Layer 4 of a small transformer language model trained on English Wikipedia (14 layers, counted from 0, width 96).
In attention head 2, each number of a token's query is one row of weights dot the token's vector x. The head spreads its attention over the tokens so far by the softmax of query dot key.

Query weights of the head. A number n stands for n times 0.0063.
q0: -4 -6 2 23 13 -12 8 -13 13 4 2 -30 -31 18 17 -7 -11 -15 -14 -5 0 15 18 28 20 1 -25 7 -24 -20 9 -28 -17 5 6 19 -17 -23 10 8 19 -11 35 12 1 0 -10 17 -23 -19 -37 -1 5 -6 0 -7 24 -8 33 -1 -13 0 -18 -7 -30 -4 -27 -20 19 -12 -15 29 -17 33 23 -5 -9 4 14 16 -5 -3 -17 13 -24 -11 -17 1 -20 -3 34 17 -7 4 21 31
q1: -18 16 -26 0 -13 -17 20 15 12 -11 -4 1 14 -27 -4 -9 -12 15 13 2 -28 0 -13 -22 1 9 27 3 -3 8 10 -6 6 7 -27 -13 5 0 31 -28 -17 1 -8 9 14 11 31 -17 27 -18 -27 24 16 -10 -15 -15 -6 -2 -9 -12 9 3 -18 5 4 -14 -1 15 2 3 12 -7 1 4 8 10 19 0 -14 -41 -8 -14 10 -3 -17 -22 12 -3 19 20 -29 -11 16 3 -28 7
q2: 1 34 -17 -9 -1 -2 -13 9 -17 12 24 14 1 25 13 6 37 20 5 -17 -6 -33 -41 13 -28 4 -27 28 -2 27 -1 -27 0 2 -12 18 26 26 20 6 4 -25 8 -55 0 -18 -16 -14 -25 19 18 -43 21 10 9 -8 -17 22 -23 -3 -25 9 -18 -19 32 8 -2 -11 -12 7 -19 -37 20 -45 13 -2 2 0 -16 12 8 0 49 -4 11 2 -19 -13 -46 9 -25 21 19 -21 14 2
q3: 9 -6 -7 -6 -20 9 3 13 -19 19 14 6 -13 8 -16 11 -8 17 15 -17 15 -18 -7 32 -14 -11 -11 -3 -17 -11 16 -28 -12 -2 -2 11 54 -10 3 12 -29 -7 -15 -12 -24 -19 -9 9 -29 3 31 32 13 3 0 23 -21 -5 -28 27 -1 22 -14 -9 -10 -25 -1 2 4 -6 -10 -17 3 -52 15 0 -7 19 24 -11 22 10 -7 1 7 -14 10 5 -4 25 -42 18 -2 -1 -13 16
q4: 26 7 -6 -28 5 -16 6 -2 8 19 13 -26 -22 -2 -20 4 -2 -8 -13 -17 26 16 46 -13 -23 -4 30 -17 -17 -19 3 -12 40 -37 -2 2 37 -16 4 -42 -23 -12 -6 14 -21 -39 13 -22 0 -4 6 37 24 0 -36 9 -25 17 1 27 5 7 -4 -27 18 8 31 24 -33 -39 19 -20 59 25 -4 12 30 11 28 5 -14 6 -32 -5 -3 -3 13 -26 13 36 -17 27 9 5 6 3
q5: 0 -17 -5 -33 29 19 50 -23 -4 -16 34 17 -20 6 -10 11 -16 -6 -17 -57 -32 -3 32 -13 -6 5 8 -46 -15 50 -10 -7 0 -2 10 9 -18 18 -23 -14 8 27 -4 21 -8 -14 11 9 20 41 14 7 -5 -11 7 -5 13 2 23 -5 -5 0 3 -9 -22 -23 6 1 38 13 -18 12 -34 -11 -7 -11 -14 -1 28 -7 12 -6 8 -18 6 -21 10 19 -4 30 7 7 13 23 4 -8
q6: -16 -42 -12 26 4 -2 -4 9 15 -40 3 -4 43 -15 23 20 5 7 -11 16 -39 18 -9 -11 -22 48 2 32 19 -44 2 -4 -6 8 -4 -30 -16 14 -16 29 -15 5 12 34 6 31 26 9 33 1 -32 11 -3 -6 -2 -5 19 -5 0 3 3 -4 10 -5 4 12 -43 -20 -31 0 -16 -19 -18 11 -11 -6 20 -9 9 10 -12 -28 -4 -23 14 6 11 4 17 12 -7 6 -2 -17 30 -12
q7: 3 6 5 -26 18 -51 9 -38 12 -2 -14 14 19 -22 44 -22 -12 42 -12 55 19 -31 32 41 -2 4 11 -27 2 30 12 -23 11 -47 0 -42 -35 -65 3 -10 -6 21 -44 17 8 21 -13 30 0 -22 52 -7 55 -28 -22 -16 13 31 49 -22 -6 -20 -9 39 16 25 27 2 -24 21 6 -8 -7 33 -40 23 -42 -49 -12 -46 58 -1 -3 -17 -19 -19 11 2 52 24 -26 27 1 -46 -4 46
q8: -5 8 10 -28 -38 -18 22 42 -35 -11 -1 32 -5 -17 30 -56 -16 26 -12 49 -7 -26 7 40 -11 3 54 22 34 5 -19 49 31 -11 -10 -9 36 -46 1 -25 -25 25 -34 9 35 -29 -13 -7 38 10 12 -30 36 -36 -21 -19 5 -45 4 39 -16 4 10 -39 4 -10 -64 30 -43 2 -6 48 8 -27 -1 27 6 19 -53 -29 -31 18 -35 37 -16 -15 0 6 3 -6 12 68 38 37 -31 -5
q9: 19 -49 51 15 -12 -14 -2 27 20 16 -17 -16 24 3 15 22 -37 -16 -12 -13 -58 -14 -32 -8 48 -34 14 -38 2 -21 -6 -46 7 22 36 27 -38 53 2 23 -17 -20 -3 16 -39 -6 -40 16 -23 -4 1 -16 0 2 -13 39 38 4 74 -1 -38 -34 40 -7 -46 9 -14 -37 27 -16 -75 -19 -6 14 -33 2 20 3 3 19 46 33 20 5 17 41 -39 5 2 35 -11 -15 -23 -17 44 -11
q10: 19 -21 -11 57 -5 5 -6 21 11 -19 66 -7 -10 -75 -23 26 3 2 56 -31 -33 -32 -12 39 -57 -20 67 1 -28 -1 1 -44 6 20 49 49 -22 -14 16 -12 -37 13 23 9 -12 24 1 32 47 30 -45 3 6 -33 -33 11 -9 -33 -15 15 -38 16 -25 23 -26 21 -1 -27 8 4 -7 -19 15 -4 39 37 28 24 -17 36 -12 -19 30 -41 17 -64 -85 -11 24 43 33 41 -21 -12 -26 54
q11: -6 37 -29 43 -58 15 74 -6 -20 -3 21 54 34 -14 -33 10 8 13 5 21 8 -30 -36 -30 41 10 -16 -1 24 -3 0 -33 3 -3 2 20 -13 18 21 -1 -7 14 -63 12 37 6 3 1 5 -7 -1 11 6 -32 53 -52 27 -30 12 -73 2 17 -19 -21 -62 0 7 -32 11 38 21 -36 15 -46 -38 16 -10 -5 18 -49 21 -21 12 -4 10 -4 22 6 -10 -32 6 -1 29 -30 -12 -75
q12: 19 -41 -18 28 -16 -20 23 12 21 13 12 -7 -31 -45 23 -14 12 20 -3 7 -31 5 -4 39 8 -14 3 -7 -45 -46 14 -14 -26 21 50 -13 39 -10 -19 -16 20 26 8 33 4 16 -7 31 -2 29 10 73 18 -6 30 -17 -10 12 7 15 31 -12 13 23 11 0 2 4 3 6 -51 -19 46 -66 40 5 5 -15 -1 19 10 -12 -52 10 -13 11 -7 29 -10 -41 36 -15 -6 -88 -24 -10
q13: -17 35 55 9 -29 4 -8 16 -47 55 31 49 38 -37 30 29 16 -24 -24 53 24 18 10 -11 4 14 -27 -7 -29 54 -15 -20 18 -18 47 -36 -29 51 7 6 -17 9 57 12 -27 -18 15 -28 -33 -5 -31 -10 35 0 -3 14 -19 10 29 -11 23 11 21 44 -44 -37 -20 -43 -33 -2 -67 42 -5 -7 -13 -39 -27 -26 14 -7 43 -14 -36 -7 30 -5 21 -7 -7 11 -5 -8 -22 -10 -5 -16
q14: 33 26 -4 92 -59 -12 1 -44 -22 14 -49 -7 -12 -10 26 -43 -15 -5 32 7 -53 20 -22 -15 13 -17 -35 58 -6 -31 -14 -44 -6 -30 -14 7 29 14 -69 50 51 7 41 13 22 79 -43 -17 32 46 7 8 -38 -28 26 41 48 -31 -19 -8 -5 4 -11 -14 7 30 17 56 3 21 -13 -12 17 -17 11 6 -53 -13 0 1 -7 -3 7 -18 -6 -58 -5 -28 11 -6 -27 -16 36 87 -36 -6
q15: -20 1 -13 -17 -16 -7 -8 -38 0 -33 -32 -32 32 44 6 -32 55 -24 -5 -9 2 -8 34 15 10 30 7 -21 9 -6 -18 -27 4 -38 -54 -24 -13 -58 -22 -1 42 32 3 -44 -15 38 9 -21 -15 4 3 -14 -32 -3 -21 -10 46 11 32 34 25 -11 -2 -35 25 38 -47 1 -39 -16 31 16 10 12 31 36 26 -22 60 -30 -64 0 14 17 -50 5 25 -18 14 -4 -9 30 31 28 -5 69
q16: -1 -1 -9 28 -1 1 34 -20 42 3 -14 39 -18 -6 -3 -19 1 14 9 3 -3 1 25 1 -3 7 24 6 13 -7 59 -2 19 -5 12 -45 16 7 -42 -23 -16 -13 -14 41 -13 3 52 -7 13 -36 -31 20 6 -38 -21 -12 2 -5 -28 -4 -1 23 -11 -16 -10 23 7 44 -4 13 18 -10 22 3 12 30 10 -25 -19 -31 -13 7 17 1 -22 -24 17 0 35 0 18 -39 39 7 14 -10
q17: -12 29 -14 -23 1 24 32 -22 -24 -19 31 -18 26 0 -16 23 -29 7 15 -29 22 1 -40 5 19 -24 -6 -4 -15 11 -4 -32 12 60 13 -20 7 23 57 10 -14 -69 -10 8 -10 1 7 -24 38 -19 17 13 -18 -8 11 -25 10 -35 69 -23 -26 -49 30 -25 -29 -4 36 -42 -26 -9 -26 -7 -39 2 -12 -13 32 -4 -38 41 -26 36 1 -19 -24 12 -60 35 19 26 -11 15 25 -23 -12 -2
q18: 34 0 12 -6 -5 2 10 -7 -12 -7 2 -16 -11 20 -1 7 19 0 -6 -18 13 -6 0 8 22 -5 6 -4 -30 -7 -7 17 -28 -7 9 21 6 10 2 0 2 -1 12 -7 -29 -10 -25 29 -26 27 14 -4 -1 -9 18 23 -5 -4 -14 0 -8 2 16 -12 8 18 20 -12 8 8 -8 1 2 -14 -45 0 6 9 10 25 -4 12 -4 2 23 28 0 -30 -12 -29 19 14 7 -23 20 -6
q19: -7 -20 -2 20 7 1 3 0 0 5 12 -23 -12 22 -20 8 12 10 -12 -39 -4 12 13 -12 18 -11 29 17 -33 -5 37 -20 -34 9 -11 -2 -2 18 -24 8 -6 10 -25 5 -25 -12 -26 14 -2 18 11 8 -26 0 -11 30 -29 -18 -7 -29 -2 9 39 -16 -14 37 24 -27 -5 31 19 -7 12 25 -13 -11 12 0 22 -15 -24 26 -41 -10 -5 14 -14 -11 -18 0 16 -4 17 -2 16 -42
q20: 11 14 19 -35 18 43 -7 14 46 24 2 -15 -25 -26 -44 29 -33 -18 -18 -26 -11 17 -13 -8 5 -23 8 -21 -63 -26 -12 7 -13 -17 2 14 39 44 -50 -13 -29 14 29 -16 -6 -31 47 12 -4 10 0 23 -43 38 23 11 -32 0 -39 42 -1 1 19 1 -7 5 25 5 -26 -14 27 -5 15 3 32 -9 28 24 -12 24 -10 -5 -11 21 0 24 -15 -4 -11 20 33 -27 53 -4 1 -50
q21: 21 33 45 12 5 -18 -5 20 -37 -4 -2 -11 -29 13 -13 46 30 8 25 -39 46 -10 -3 -27 17 -21 29 17 2 38 33 -3 1 64 2 -9 -1 -12 -6 -31 19 -4 6 11 -21 23 -55 -8 12 17 -21 28 -1 5 -25 18 -33 6 -20 -20 22 -3 -8 -4 2 -4 -2 8 56 -3 16 13 2 2 -12 -13 27 -31 -13 -44 3 18 -47 -10 18 24 11 10 -1 -53 -17 16 -15 31 -18 -28
q22: -35 36 4 10 19 30 -75 7 22 -4 1 16 -57 -47 -19 -27 24 -18 20 -37 -28 -33 -14 -29 -5 25 43 -24 -29 -24 -12 -1 20 34 20 23 68 39 10 -30 -24 35 7 -2 -26 -15 4 -48 40 7 4 -20 -16 18 -73 -27 -15 17 65 29 -18 3 20 -17 12 39 34 1 -41 -3 -38 -34 0 -18 8 -19 -3 29 -30 -8 -1 -5 49 44 -18 -18 18 6 -29 16 -10 22 47 32 11 20
q23: 1 28 29 -32 -32 -17 -26 11 2 -4 -25 5 -17 -17 -12 4 -21 10 14 -12 27 26 19 -3 30 2 39 17 -1 7 4 -9 -67 39 8 14 -28 13 4 -19 3 19 13 -13 -14 1 -42 16 24 31 -19 11 13 -15 -20 30 -8 5 9 12 -30 3 -25 -17 -3 5 26 1 2 -13 -35 3 6 -5 12 -19 3 -12 11 -10 -3 30 12 14 20 39 -13 23 -6 6 -47 10 -10 43 -38 36
q24: 6 40 -16 -20 -18 19 17 15 20 46 8 15 -8 5 30 -43 29 16 -37 -63 8 -8 -33 1 -5 1 13 -4 10 5 69 0 -8 31 24 51 -6 32 50 -16 27 -39 -4 -32 -17 1 -17 30 -11 10 -6 -38 -3 -18 -57 1 14 -14 36 -67 -9 -5 9 3 12 47 34 36 52 5 -38 -5 6 6 -25 -22 -5 -51 -11 -22 -66 45 -4 -46 -4 5 -2 15 18 -18 -18 -11 -3 -14 -21 -20
q25: -23 -21 -1 -1 31 -19 20 27 -5 13 -48 6 -21 10 36 -23 -22 28 2 18 -4 -20 27 0 16 2 21 -23 -9 -17 20 -9 -1 -11 -1 -69 0 -14 23 -19 -27 -7 -60 -31 0 -27 12 -30 25 -8 -39 -4 34 -31 -4 4 4 61 19 -14 18 3 7 11 -10 -12 -8 -27 1 -17 -8 22 12 18 -8 10 29 31 4 14 -4 10 1 37 -55 25 2 -44 -26 26 19 -11 -25 -1 -24 16
q26: -33 63 -27 11 1 0 -15 28 60 -1 -34 -32 -40 17 -45 -14 -57 46 27 -43 3 15 43 6 -21 -45 16 34 9 -35 -39 -22 -95 -33 43 67 54 -26 65 40 -29 28 79 20 13 36 -23 33 20 -34 -25 37 -39 -42 -59 -21 40 -8 -5 4 28 -2 63 -8 -79 71 40 62 54 25 50 -20 32 -9 65 29 -33 -48 -49 -17 -12 -13 -19 2 -40 -15 -59 -52 13 27 29 -10 19 50 -57 -1
q27: 23 11 -4 -28 2 -16 3 -39 -18 37 45 3 0 -36 -60 33 -17 14 -29 -31 47 15 29 -4 -2 65 3 24 -7 -29 -5 6 17 20 -6 18 -9 21 -27 5 57 19 -21 28 40 45 -36 -5 -1 29 -15 55 2 -25 21 -5 5 -36 -15 -9 -16 10 -10 -14 10 15 -14 -34 58 -25 -39 -35 -29 25 23 -37 -37 -22 -36 -28 19 -5 -6 -54 5 73 -17 33 -28 -30 43 -19 -10 -7 -48 -12
q28: -22 23 -6 -19 -7 -36 41 38 16 -18 -20 34 -13 -51 10 -19 -55 -26 16 -22 -30 12 -9 -11 22 -4 -23 -25 37 3 -40 -5 16 -49 42 -4 -7 -18 -18 24 45 1 34 -40 44 19 -22 25 5 -11 16 -55 24 -28 -13 0 15 10 -5 -27 -6 -53 63 2 -24 -18 61 17 -23 33 -11 55 -32 -10 -8 34 -16 14 -7 -10 -3 9 -30 17 37 -35 38 10 37 -10 -9 13 50 -25 -5 29
q29: -17 44 -37 50 -34 -8 -45 27 52 -31 22 -51 -13 -10 -49 47 -2 45 -1 -41 -16 3 2 28 -6 -5 28 -4 -28 1 4 -37 -21 37 19 -33 77 18 5 -3 -19 26 57 13 -25 -13 24 -40 -28 -10 -3 26 -34 -49 -40 16 -54 11 -10 -13 6 33 20 -47 -33 59 0 24 30 30 -48 11 73 -36 40 -20 49 70 25 -14 -69 -25 -69 28 -24 27 7 37 -49 31 38 -23 57 3 -18 -14
q30: -2 -62 9 34 -8 11 43 24 2 -35 -46 10 15 7 58 44 89 44 4 -29 12 -29 39 36 -1 -5 -29 -37 41 69 -4 45 17 -11 -5 -27 -19 -62 -9 -39 13 -49 -6 -4 -11 11 13 11 -23 -12 29 -6 -4 15 22 -26 -10 39 12 -55 -2 19 -9 43 71 -2 -78 23 22 34 -7 11 -53 10 -30 -8 62 8 5 -80 13 -15 -28 24 -40 18 49 -42 33 -8 -25 11 -10 -20 25 -58
q31: 37 -6 -6 33 -43 14 -23 3 35 13 1 48 -72 -16 -9 2 -37 5 10 -7 -32 25 -7 -32 -7 32 4 -10 -6 -44 -1 -16 -44 24 -30 13 35 34 -26 -42 6 38 -23 -2 28 -28 0 15 -16 -2 -6 14 -35 -66 -3 7 29 -45 -7 35 6 2 14 -42 -19 57 -15 36 -24 34 31 16 43 11 20 17 -18 60 -23 -20 31 31 -23 -23 -8 27 -22 9 -7 22 -14 -30 6 -2 -9 16

Each question shows a short text with each token's key, already scaled and adjusted for position as the last token sees it. A number n stands for n times 0.016.

Then comes the last token's vector x. A number n stands for n times 0.028.

0 "an": 5 -26 -10 -15 5 -40 52 -14 1 -17 5 3 -48 15 4 9 -9 -6 -15 -36 -12 1 1 -52 -2 -1 -2 11 13 -9 23 -13
1 " |": 14 -38 -3 -28 7 -68 64 -5 10 -1 -5 3 -21 9 4 8 -3 -12 -15 -25 -37 7 -15 -53 13 6 0 5 9 -2 6 -4
2 " P": 24 29 -15 -23 8 -47 49 -3 7 -12 0 7 -18 7 -2 12 1 -11 -47 -39 -39 15 -10 -63 4 10 1 2 6 -3 4 -1
3 "ear": 7 46 -8 -10 29 -47 19 -27 5 -8 4 9 -22 6 -4 0 11 -11 -39 -46 1 17 14 -35 2 -3 -9 4 18 2 15 -10
4 "l": -10 59 -4 -3 8 -55 44 -20 9 -8 1 12 -41 6 2 -4 12 3 -28 -41 -6 16 10 -39 -13 0 -10 3 8 -4 20 -7
5 " |": -11 44 3 -20 15 -71 57 -6 6 4 -5 2 -23 8 4 6 -8 -11 -8 -38 -33 5 -11 -50 16 7 1 8 11 0 7 -4
x: 17 -20 -8 15 3 -16 15 -23 -8 3 3 -40 23 -9 28 16 10 6 -9 20 -8 -4 -9 -21 6 24 20 89 25 -3 12 10 5 -7 -17 17 -34 -34 22 -3 -18 19 -5 17 -31 11 -32 8 -3 -17 -3 -25 -6 2 -15 -9 -13 44 4 -27 -12 3 -4 -1 12 11 10 -24 13 21 -13 -9 6 -15 10 10 7 -12 -26 -4 -17 -6 -10 -23 16 20 -2 3 46 -31 -19 27 -23 -29 7 6
Which token does the last token look at most, and with what share of its attention? 1 " |", with about 50%

0 "art": -1 -10 -10 -8 6 -44 -2 -18 -1 -4 0 1 -21 2 -6 6 -1 -8 -4 -19 -9 8 1 -34 1 -1 -4 -1 13 -4 18 -1
1 " of": 1 1 -2 -3 -2 -34 51 1 3 -15 4 4 -17 7 0 9 0 -3 -6 -5 -16 4 0 -30 3 -2 -4 2 13 -13 16 -12
2 " the": -1 -1 -4 -12 -4 -35 46 -2 -5 -16 -3 1 -18 6 1 10 -1 -6 -7 -14 -23 -1 -2 -31 -3 0 -1 0 10 -16 13 -7
3 " season": 5 8 -6 -13 3 -30 15 -6 1 -13 -4 1 -2 9 -2 1 4 -12 -38 -5 -16 2 0 -41 2 6 0 13 13 0 9 -8
4 ".": 3 27 -5 -18 2 -43 24 6 11 -6 0 12 -7 6 -3 6 3 -5 -33 -26 -24 6 -8 -38 5 0 -3 5 6 -4 7 -3
5 " A": -12 17 -1 -13 6 -34 24 -1 4 -8 3 0 -19 2 1 12 2 3 -44 -25 -27 5 -7 -43 2 5 -2 4 7 -8 3 -7
x: -17 -8 -1 14 1 6 13 18 -40 26 -22 -8 11 -3 28 -12 -5 7 8 12 -17 11 -22 -35 20 -5 -6 20 -22 12 -17 20 22 -47 -19 -3 -6 -11 -19 14 47 7 -18 -12 11 17 -6 -1 -3 -47 32 -27 9 4 24 -12 47 39 7 10 0 -27 3 -23 -12 0 21 -16 -28 -3 51 1 -18 -2 30 1 -46 -33 -37 -8 34 14 8 -16 21 10 -11 -4 31 -19 -30 32 -48 29 18 -2
Which token does the last token look at most? 2 " the"

0 "1": 6 -23 -3 -16 13 -28 17 -13 -4 13 7 3 -36 14 -6 -15 -10 -7 -17 -15 -7 8 1 -29 11 10 -3 6 17 -12 9 3
1 "98": 4 3 2 6 8 -26 -44 -2 7 6 0 -7 51 2 1 -10 -4 3 0 7 -3 24 4 -53 6 -20 1 1 3 2 3 18
2 "1": 12 8 1 -6 10 -29 10 -18 -5 8 7 6 -36 10 -7 -18 8 -12 -9 -24 -8 11 4 -38 14 2 -2 4 15 -12 10 2
3 "–": 8 11 -3 -19 12 -27 33 11 12 -7 7 7 -16 9 -1 12 0 -4 -32 -10 -15 14 -13 -50 -5 -7 -4 11 13 -8 -2 -5
4 "1": -12 5 2 -6 12 -48 22 -6 -10 9 8 10 -24 19 -2 -8 3 -3 -8 -16 -3 12 6 -42 16 4 -2 6 14 -14 12 -6
5 "98": -7 -24 1 2 6 -35 -40 8 2 4 1 -7 52 6 4 -5 -1 0 7 20 2 25 5 -52 7 -20 0 2 2 4 3 10
x: 32 -14 -2 -16 10 -63 -14 6 -12 -33 30 6 -32 -7 8 13 33 9 34 20 16 -5 -19 -43 4 6 5 -10 25 -32 32 8 10 9 -13 -11 13 16 13 -31 -15 -3 -36 15 -11 -20 -40 12 -1 -23 6 -33 4 -27 19 -23 21 -12 -10 -2 6 -35 4 59 -22 1 13 3 23 8 20 -14 -6 36 -28 16 0 -11 -4 -19 66 7 24 -25 8 3 37 22 3 9 -14 -9 -53 -21 18 -14
Which token does the last token look at most? 4 "1"

0 " the": 0 -18 -5 -16 -8 -39 55 -1 -5 -18 -5 2 -21 7 3 13 2 -4 -3 -10 -29 -1 -4 -36 -4 1 -1 1 12 -19 14 -9
1 " year": -3 -26 -15 -16 7 -43 12 -13 4 -8 0 3 -12 8 -6 -9 -7 -12 -32 -14 -21 -1 4 -49 1 -3 0 9 15 -6 12 -2
2 " r": 16 13 -13 -21 -1 -36 34 -2 4 -14 3 4 -18 1 -2 4 2 -16 -52 -15 -29 11 -5 -44 1 7 -2 4 5 -2 3 -9
3 "ank": 17 38 -11 -9 2 -38 23 -23 6 -17 1 8 -21 1 -1 3 9 -12 -40 -32 -9 2 5 -26 -3 0 -6 -4 7 -8 9 -8
4 "ed": -7 15 -1 -1 13 -29 41 -14 4 -14 -3 -2 -30 9 -1 9 1 -4 -13 -14 -7 5 10 -26 1 3 -3 5 16 -9 25 -18
5 " in": 2 21 2 -7 8 -41 52 6 6 -10 0 10 -27 12 -4 5 5 -2 -34 -12 -19 5 -11 -42 2 -3 -7 2 12 -10 10 -14
x: -13 -27 28 -20 -19 -8 -1 -15 -24 1 -12 -26 4 -30 40 4 19 -7 -22 21 -10 -17 19 -17 0 -13 -9 63 42 -8 -6 -15 30 -7 15 -28 -26 -9 -8 8 21 6 11 37 39 24 -3 31 17 8 -33 -9 18 -38 22 -34 15 36 -11 -16 -21 -10 -23 20 14 -7 -18 1 24 5 0 -33 6 -5 5 16 -22 16 -22 9 18 -23 1 -6 -12 1 -4 -5 2 -10 5 38 -31 9 0 14
Which two tokens does the last token look at most, in order? 0 " the", 2 " r"

0 " had": -6 -31 -11 -16 -8 -41 46 1 1 -2 -3 5 -9 10 3 1 -1 -2 -19 3 -25 4 -11 -28 -7 -1 -1 2 9 -11 9 -10
1 " dec": 6 -16 -15 -27 5 -23 28 -3 -6 -7 1 -1 -5 -3 0 -7 -4 -12 -33 -16 -21 11 -7 -41 -4 1 -1 5 0 5 -1 -9
2 "id": 8 -1 -4 1 1 -33 38 -18 8 -5 3 6 -30 8 -3 8 4 -5 -17 -20 -8 4 10 -15 10 -7 -2 -5 12 -8 17 -12
3 "ed": -3 5 -1 -1 10 -27 36 -11 4 -14 -2 -1 -25 9 0 7 3 -4 -8 -10 -7 4 8 -21 1 1 -2 4 14 -8 21 -17
4 " to": -1 17 -1 -16 4 -37 46 2 1 -12 0 1 -16 14 3 -1 2 -7 -21 -1 -17 5 -4 -31 3 -1 -4 2 11 -10 11 -11
5 " j": -12 28 -1 -14 5 -36 30 -3 1 -6 0 6 -14 2 3 -1 2 1 -51 -22 -30 9 -7 -39 -10 3 0 3 2 -4 7 -6
x: 5 -38 5 -4 4 -41 -21 -11 25 12 17 -23 28 6 32 -29 16 7 -18 33 -7 -30 3 -2 11 3 -7 3 -16 7 10 13 7 -65 9 -16 -24 -20 -3 12 43 6 4 -7 8 17 -52 -20 -18 13 -14 -21 28 -20 19 -25 29 37 -22 2 35 -25 -2 53 -7 -17 -15 18 0 -27 0 7 -12 2 16 17 -2 28 -4 -6 40 17 -19 -36 -27 -2 -7 -28 49 12 -2 40 -17 10 7 7
Which two tokens does the last token look at most, in order? 0 " had", 4 " to"

0 "e": 5 -14 -3 -12 -6 -41 54 -18 7 -15 7 4 -32 21 1 8 -14 -10 -8 -17 -10 5 11 -46 9 10 -8 9 14 -11 22 -8
1 " B": 13 0 -16 -26 -1 -59 45 -8 1 -8 3 12 -28 7 -1 7 -14 -10 -36 -36 -37 10 -8 -51 7 3 3 8 11 -8 8 -13
2 "ab": 23 24 -14 -13 19 -59 17 -13 2 -11 7 3 -30 13 -3 -10 5 -20 -33 -40 -9 8 8 -37 -6 -7 -1 6 9 -16 19 -4
3 "y": -6 29 -6 -9 5 -44 33 -25 -5 -18 6 0 -31 6 -6 7 12 -4 -22 -36 -7 8 17 -40 -1 8 -3 11 18 -21 17 -6
4 "\"": -1 38 -4 -17 -4 -80 27 -14 0 -1 -6 -5 -12 11 7 -13 0 -11 -47 -32 -13 -6 0 -57 1 9 3 15 10 -10 16 -5
5 " |": -12 48 2 -19 12 -71 56 -5 6 2 -6 4 -22 9 3 5 -8 -10 -7 -37 -32 4 -11 -49 16 5 1 7 10 1 6 -5
x: 14 -21 -11 16 8 -12 11 -29 -5 -3 6 -35 18 -16 24 9 8 4 -13 24 -8 -1 -5 -21 6 23 20 84 25 0 16 9 5 -6 -14 19 -31 -37 24 -8 -16 25 -8 17 -29 7 -27 7 0 -7 -1 -22 0 -6 -18 -21 -14 48 7 -31 -17 9 -6 3 14 9 11 -20 20 24 -10 -12 5 -19 6 12 13 -10 -28 -5 -16 -5 -15 -21 15 14 -1 6 45 -26 -20 29 -35 -31 9 16
Which two tokens does the last token look at most, in order? 5 " |", 1 " B"

0 " of": 0 -6 -2 -4 -3 -33 52 1 4 -16 3 4 -18 7 0 8 -1 -4 -5 -6 -17 5 -1 -32 4 -2 -3 2 12 -13 16 -12
1 " p": 10 0 -12 -22 1 -22 33 -2 7 -7 0 7 -14 3 -6 3 -6 -13 -28 -21 -27 13 -8 -42 3 6 1 -3 2 -2 7 0
2 "ne": 10 13 -3 -10 -5 -29 38 -14 4 -9 3 5 -24 18 1 -6 6 -7 -12 -15 -13 4 10 -34 14 7 -5 4 6 -8 13 3
3 "um": -2 41 -6 -2 11 -26 25 -19 8 -1 4 7 -10 3 1 -2 14 -13 -27 -29 -6 10 10 -27 -3 11 0 -2 6 -12 8 -3
4 "on": -7 18 -3 -6 11 -26 22 -15 4 -9 8 4 -31 11 -3 4 5 -3 -25 -18 -5 9 2 -32 -1 -5 -3 3 10 -16 16 -4
5 "ia": -7 18 0 -3 5 -30 24 -8 -1 -7 7 5 -27 16 2 1 -4 -2 -18 -24 -14 -4 9 -28 5 14 -4 4 12 -11 15 -6
x: 3 -25 -3 23 10 -13 13 7 -20 -5 -30 -9 -6 17 58 -1 20 24 -23 6 8 -50 0 -11 14 7 -8 24 -14 -4 -18 -15 10 -14 -32 -54 -20 -11 -20 19 -9 13 -7 6 -22 28 -20 27 6 -20 23 -16 11 -8 6 -18 30 64 -14 -13 1 -8 -39 19 -14 23 4 -33 -14 19 -3 -8 55 5 2 21 8 -39 14 -13 12 -12 27 43 -39 -30 16 5 31 -3 -32 -8 -16 42 2 11
Which two tokens does the last token look at most, in order? 0 " of", 1 " p"

0 "m": 0 -19 -10 -7 3 -4 21 -9 -6 -3 -1 10 -14 7 7 -5 -15 -13 -13 -36 -3 14 2 -24 -14 -2 -5 2 1 15 12 2
1 "y": 12 3 -6 -7 0 -21 25 -17 -2 -14 3 1 -24 3 -4 5 0 -8 -12 -24 -5 5 10 -27 -1 7 -2 8 12 -14 13 -5
2 " H": 18 18 -11 -15 3 -35 31 -7 4 -7 1 8 -15 1 -1 4 -1 -10 -36 -24 -26 8 -2 -34 1 8 0 3 7 -5 4 -2
3 "ist": 0 24 -2 -6 13 -37 29 -16 4 -11 1 -6 -26 4 -1 15 10 -8 -12 -16 -9 8 8 -27 -4 -5 -4 6 8 3 7 -15
4 "or": -10 21 -1 -4 11 -32 17 -14 7 -13 7 -1 -31 6 1 1 5 -2 -9 -20 -11 8 8 -32 5 -3 -5 3 9 0 13 -12
5 "ical": -4 19 -2 -3 1 -28 38 -11 5 -13 -1 2 -19 9 -4 12 -3 -2 -6 -16 -10 -3 11 -34 10 -1 -2 3 8 -9 17 -11
x: -3 -22 19 3 20 -7 15 -13 -22 -25 1 3 -15 -8 32 6 -6 -1 -42 12 21 -22 22 2 16 42 1 46 3 14 -9 36 10 -6 -17 -27 -47 -34 -19 -40 -1 2 -6 1 -14 37 35 20 30 0 17 -26 25 0 -10 -39 0 -25 -5 1 9 10 5 -3 17 11 31 -1 -25 26 -13 -22 7 0 -31 12 -35 -9 6 -40 18 -10 8 12 11 -26 39 -8 33 15 -33 2 -17 -34 -9 14
Which token does the last token look at most? 5 "ical"